Layer 2 of a small transformer language model trained on English Wikipedia (13 layers, counted from 0, width 64).
A neuron's activation on a vector x is GELU(weights . x + bias), where the dot is the dot product.
The model reads these tokens: " Def" "ence" " College" " of" " Th" "ail" "and" " in " "2" "001" "."

The vector x that enters this layer's MLP at each token. A number n stands for (n - 500) times 0.0048.
0 " Def": 439 562 669 697 148 739 713 619 708 275 397 416 485 299 802 861 346 508 432 669 330 474 275 454 839 396 479 574 265 340 404 893 233 474 204 581 456 518 717 816 488 361 571 296 185 636 445 379 692 627 619 536 595 515 398 205 472 614 849 446 387 174 452 602
1 "ence": 343 497 549 717 136 678 712 504 673 191 386 388 536 345 555 877 482 478 458 620 389 724 228 572 619 444 408 633 514 400 476 931 384 472 157 464 417 316 594 909 604 492 565 236 96 438 594 497 598 684 515 507 660 724 480 266 468 556 873 399 187 255 373 798
2 " College": 289 523 632 702 206 654 671 513 603 258 382 361 557 306 551 871 561 285 389 614 423 597 265 705 671 238 373 725 504 378 261 905 351 509 289 444 403 291 650 885 609 477 543 320 123 629 540 479 658 691 538 621 779 787 487 158 460 520 746 504 237 259 373 710
3 " of": 430 562 475 686 293 674 655 581 610 171 371 462 438 369 641 896 371 419 248 626 440 660 210 648 673 389 317 608 512 400 445 770 401 518 188 547 318 349 557 754 626 490 632 178 257 550 549 489 644 730 504 546 792 653 395 53 465 747 921 398 394 192 337 746
4 " Th": 353 504 585 901 295 773 614 691 625 120 506 492 528 346 686 851 316 689 249 527 186 556 305 751 675 429 405 466 456 443 235 827 419 396 52 411 378 468 649 769 451 376 703 294 189 480 492 580 720 735 503 497 768 542 436 250 368 646 675 587 477 218 607 620
5 "ail": 416 450 415 887 95 659 752 583 696 87 522 459 519 340 632 922 407 507 586 542 448 601 310 605 603 409 305 692 495 425 367 847 409 430 122 432 470 232 541 868 546 423 641 240 192 465 417 476 597 712 545 580 651 570 618 294 381 601 694 443 197 295 599 768
6 "and": 418 429 562 771 213 656 667 492 612 137 615 361 579 356 707 829 416 622 416 528 378 661 216 700 691 517 365 626 640 504 360 876 459 354 26 362 422 305 593 862 540 481 555 231 77 516 509 620 586 698 514 411 622 563 595 319 322 686 852 377 148 358 494 694
7 " in ": 371 535 621 720 303 650 620 549 580 325 469 313 607 344 705 894 565 427 226 761 485 515 98 710 726 302 395 606 468 479 338 701 489 566 186 487 452 308 682 842 535 523 639 251 209 517 414 503 626 598 667 586 805 669 486 126 424 636 651 312 303 95 307 652
8 "2": 510 462 550 626 267 583 672 458 575 206 202 354 605 390 858 920 455 488 367 559 594 637 224 570 556 433 343 639 591 493 290 732 527 406 184 436 319 278 664 750 641 437 757 375 111 410 415 451 846 784 591 616 719 661 591 270 415 528 723 474 229 142 346 701
9 "001": 556 543 430 779 255 671 662 506 685 167 407 335 536 455 816 907 580 563 393 689 397 384 241 531 532 460 286 652 562 544 255 850 427 445 114 341 376 239 652 798 506 475 714 333 110 527 454 478 632 671 624 538 684 644 606 216 564 578 730 492 244 201 291 655
10 ".": 367 464 446 703 322 696 668 482 740 281 400 322 632 368 737 835 391 491 339 659 434 506 68 628 584 584 358 528 599 501 398 737 489 471 94 558 357 334 630 858 366 542 618 231 308 594 405 607 648 782 507 416 825 663 548 137 551 585 741 352 332 128 281 759

Each question shows the input weights of one neuron of the MLP. A number n stands for (n - 500) times 0.0055.

n10 (bias -0.001): 535 618 324 534 490 533 570 365 516 559 482 566 455 523 559 602 590 600 538 477 431 473 525 521 484 519 525 471 517 480 526 461 491 434 409 558 797 533 513 344 511 530 577 421 523 535 558 544 341 489 428 514 584 580 448 490 383 483 541 478 507 461 351 362
On which token does it fire most, and how strongly? 9 "001", at about 0.59

n121 (bias 0.013): 684 445 650 548 569 440 467 401 405 251 245 619 521 311 519 389 582 489 477 625 515 347 590 448 437 519 415 557 471 561 444 509 465 570 485 569 388 525 350 630 577 626 348 528 438 485 550 518 558 526 425 372 543 343 531 624 710 544 390 689 497 425 465 566
On which token does it fire most, and how strongly? 9 "001", at about 1.6

n64 (bias -0.039): 557 763 522 503 588 358 575 426 677 508 332 375 680 418 521 518 486 434 507 449 514 539 394 541 507 454 504 577 468 606 577 342 721 421 569 546 624 479 325 323 558 502 373 462 351 541 417 511 637 337 600 445 589 368 551 517 552 418 469 607 353 527 595 453
On which token does it fire most, and how strongly? 8 "2", at about 0.4

n78 (bias -0.004): 692 380 515 321 404 483 418 463 476 438 446 572 581 422 429 707 588 617 490 485 525 283 478 536 586 567 454 626 420 490 560 508 476 417 365 567 592 533 582 324 663 562 480 544 659 392 572 426 459 586 339 496 557 428 512 550 375 510 492 647 470 403 528 406
On which token does it fire most, and how strongly? 8 "2", at about 0.69

n169 (bias -0.024): 446 529 558 394 458 212 675 535 525 602 458 447 485 486 657 514 484 433 500 549 595 524 479 555 473 472 600 464 504 656 480 395 562 265 594 503 516 504 477 443 517 717 490 350 539 394 440 457 533 459 468 440 320 473 437 420 478 470 574 479 488 507 516 624
On which token does it fire most? 8 "2"

n171 (bias -0.008): 400 466 504 526 407 598 350 540 500 585 491 512 540 729 596 563 588 473 564 588 408 651 372 458 556 486 572 378 560 580 591 370 463 516 539 493 515 558 452 423 516 472 514 525 573 573 546 668 496 484 437 389 359 466 612 402 487 474 595 379 570 468 415 468
On which token does it fire most, and how strongly? 10 ".", at about 0.22

n79 (bias -0.014): 549 530 599 591 580 596 613 350 550 593 547 511 477 497 541 545 613 396 587 392 441 565 511 443 410 432 393 468 384 407 496 443 594 423 485 617 520 570 390 441 613 622 559 555 424 534 681 473 409 478 514 382 526 361 554 390 364 632 502 382 484 500 494 505
Its three highest activations, in order, are on tokens 3 " of", 6 "and", 1 "ence"

n247 (bias -0.011): 430 313 483 494 445 386 479 480 578 496 424 515 662 551 515 468 585 431 430 350 556 480 608 476 523 596 337 539 549 419 651 560 571 492 412 501 602 614 463 480 639 630 577 424 439 474 475 382 472 702 506 370 556 461 498 591 624 521 453 704 572 476 429 507
Its three highest activations, in order, are on tokens 8 "2", 10 ".", 1 "ence"

n241 (bias -0.017): 404 461 533 458 458 520 508 547 515 584 524 399 472 371 614 477 659 382 429 460 503 620 400 392 567 675 458 557 220 404 668 521 508 541 529 500 616 620 549 593 474 593 611 426 639 386 577 406 466 339 545 421 343 502 643 746 479 492 571 426 592 405 569 510
On which token does it fire most? 0 " Def"

n226 (bias -0.002): 590 403 590 487 635 513 326 461 666 464 512 446 421 538 407 676 573 302 298 552 443 633 514 577 578 464 527 627 466 411 567 483 644 482 510 513 475 538 534 516 434 583 365 418 529 415 449 421 447 339 495 447 431 600 450 391 587 423 431 505 513 572 514 408
Its three highest activations, in order, are on tokens 7 " in ", 2 " College", 3 " of"

n31 (bias 0.021): 452 456 471 690 511 512 404 424 513 488 564 443 407 527 589 416 515 469 486 414 594 517 486 411 540 653 452 504 455 558 551 558 470 692 533 449 457 595 309 608 584 403 305 442 483 555 593 414 601 514 405 543 457 435 554 598 554 490 502 475 477 560 486 592
On which token does it fire most, and how strongly? 6 "and", at about 0.2

n25 (bias -0.004): 457 574 449 444 393 537 495 558 654 634 509 407 446 566 421 598 644 358 617 584 619 468 620 592 573 654 450 583 322 456 558 364 452 574 326 623 478 484 583 422 404 372 523 513 606 523 502 412 418 482 524 352 461 549 499 613 530 383 424 474 628 257 654 495
On which token does it fire most? 0 " Def"

n115 (bias -0.007): 572 405 486 558 402 480 497 576 510 390 513 428 468 576 448 526 607 468 285 411 494 374 737 492 540 503 438 572 366 399 613 422 595 497 463 516 424 371 484 531 544 609 573 336 630 512 520 503 417 473 587 513 380 496 654 468 574 584 345 409 465 676 523 732
On which token does it fire most? 5 "ail"

n181 (bias -0.002): 685 468 540 489 559 573 491 418 386 544 565 539 514 639 530 360 484 520 421 574 493 581 570 407 508 409 512 689 502 483 532 479 382 518 460 629 490 420 522 394 611 507 597 386 350 566 367 473 595 487 523 385 608 505 524 681 443 376 451 657 540 427 466 511
On which token does it fire most? 8 "2"

n184 (bias -0.002): 589 523 554 500 501 492 537 513 524 582 513 430 402 462 429 506 491 480 594 575 528 468 654 499 679 495 351 387 386 553 420 572 584 442 463 535 473 582 711 469 522 376 535 512 505 501 360 352 463 370 402 462 601 689 338 602 316 581 452 452 353 622 485 436
On which token does it fire most, and how strongly? 0 " Def", at about 2

n33 (bias -0.034): 566 481 656 458 517 550 456 528 461 392 420 521 465 468 331 602 522 566 538 459 471 411 577 722 568 562 426 405 321 440 547 469 684 378 569 620 619 486 362 416 604 570 435 361 536 487 612 357 415 582 524 461 616 476 711 364 458 487 347 487 399 475 422 434
Its two highest activations, in order, are on tokens 7 " in ", 3 " of"

n13 (bias -0.048): 560 740 527 691 529 554 466 437 551 515 548 389 411 481 337 484 553 805 444 539 703 435 584 486 578 712 613 403 465 423 241 241 619 428 507 372 632 320 535 414 693 523 351 511 517 516 485 190 503 535 565 417 471 624 564 532 559 492 313 585 347 523 320 646
On which token does it fire most? 9 "001"

n20 (bias 0.002): 561 574 375 474 521 528 594 432 586 685 221 568 510 435 565 650 491 498 609 304 395 570 424 439 479 438 465 446 497 485 657 517 562 529 725 466 615 605 504 403 427 552 433 507 394 342 400 424 538 361 583 327 548 442 587 349 500 475 530 494 547 327 682 453
Its two highest activations, in order, are on tokens 0 " Def", 8 "2"

n248 (bias 0.002): 572 460 369 470 464 336 323 592 581 449 312 462 708 366 378 637 616 342 597 496 441 647 428 616 457 478 564 605 578 726 592 490 507 515 590 431 491 538 574 489 614 340 398 521 495 479 552 503 556 416 592 423 661 472 491 510 567 568 449 449 593 476 584 318
On which token does it fire most? 2 " College"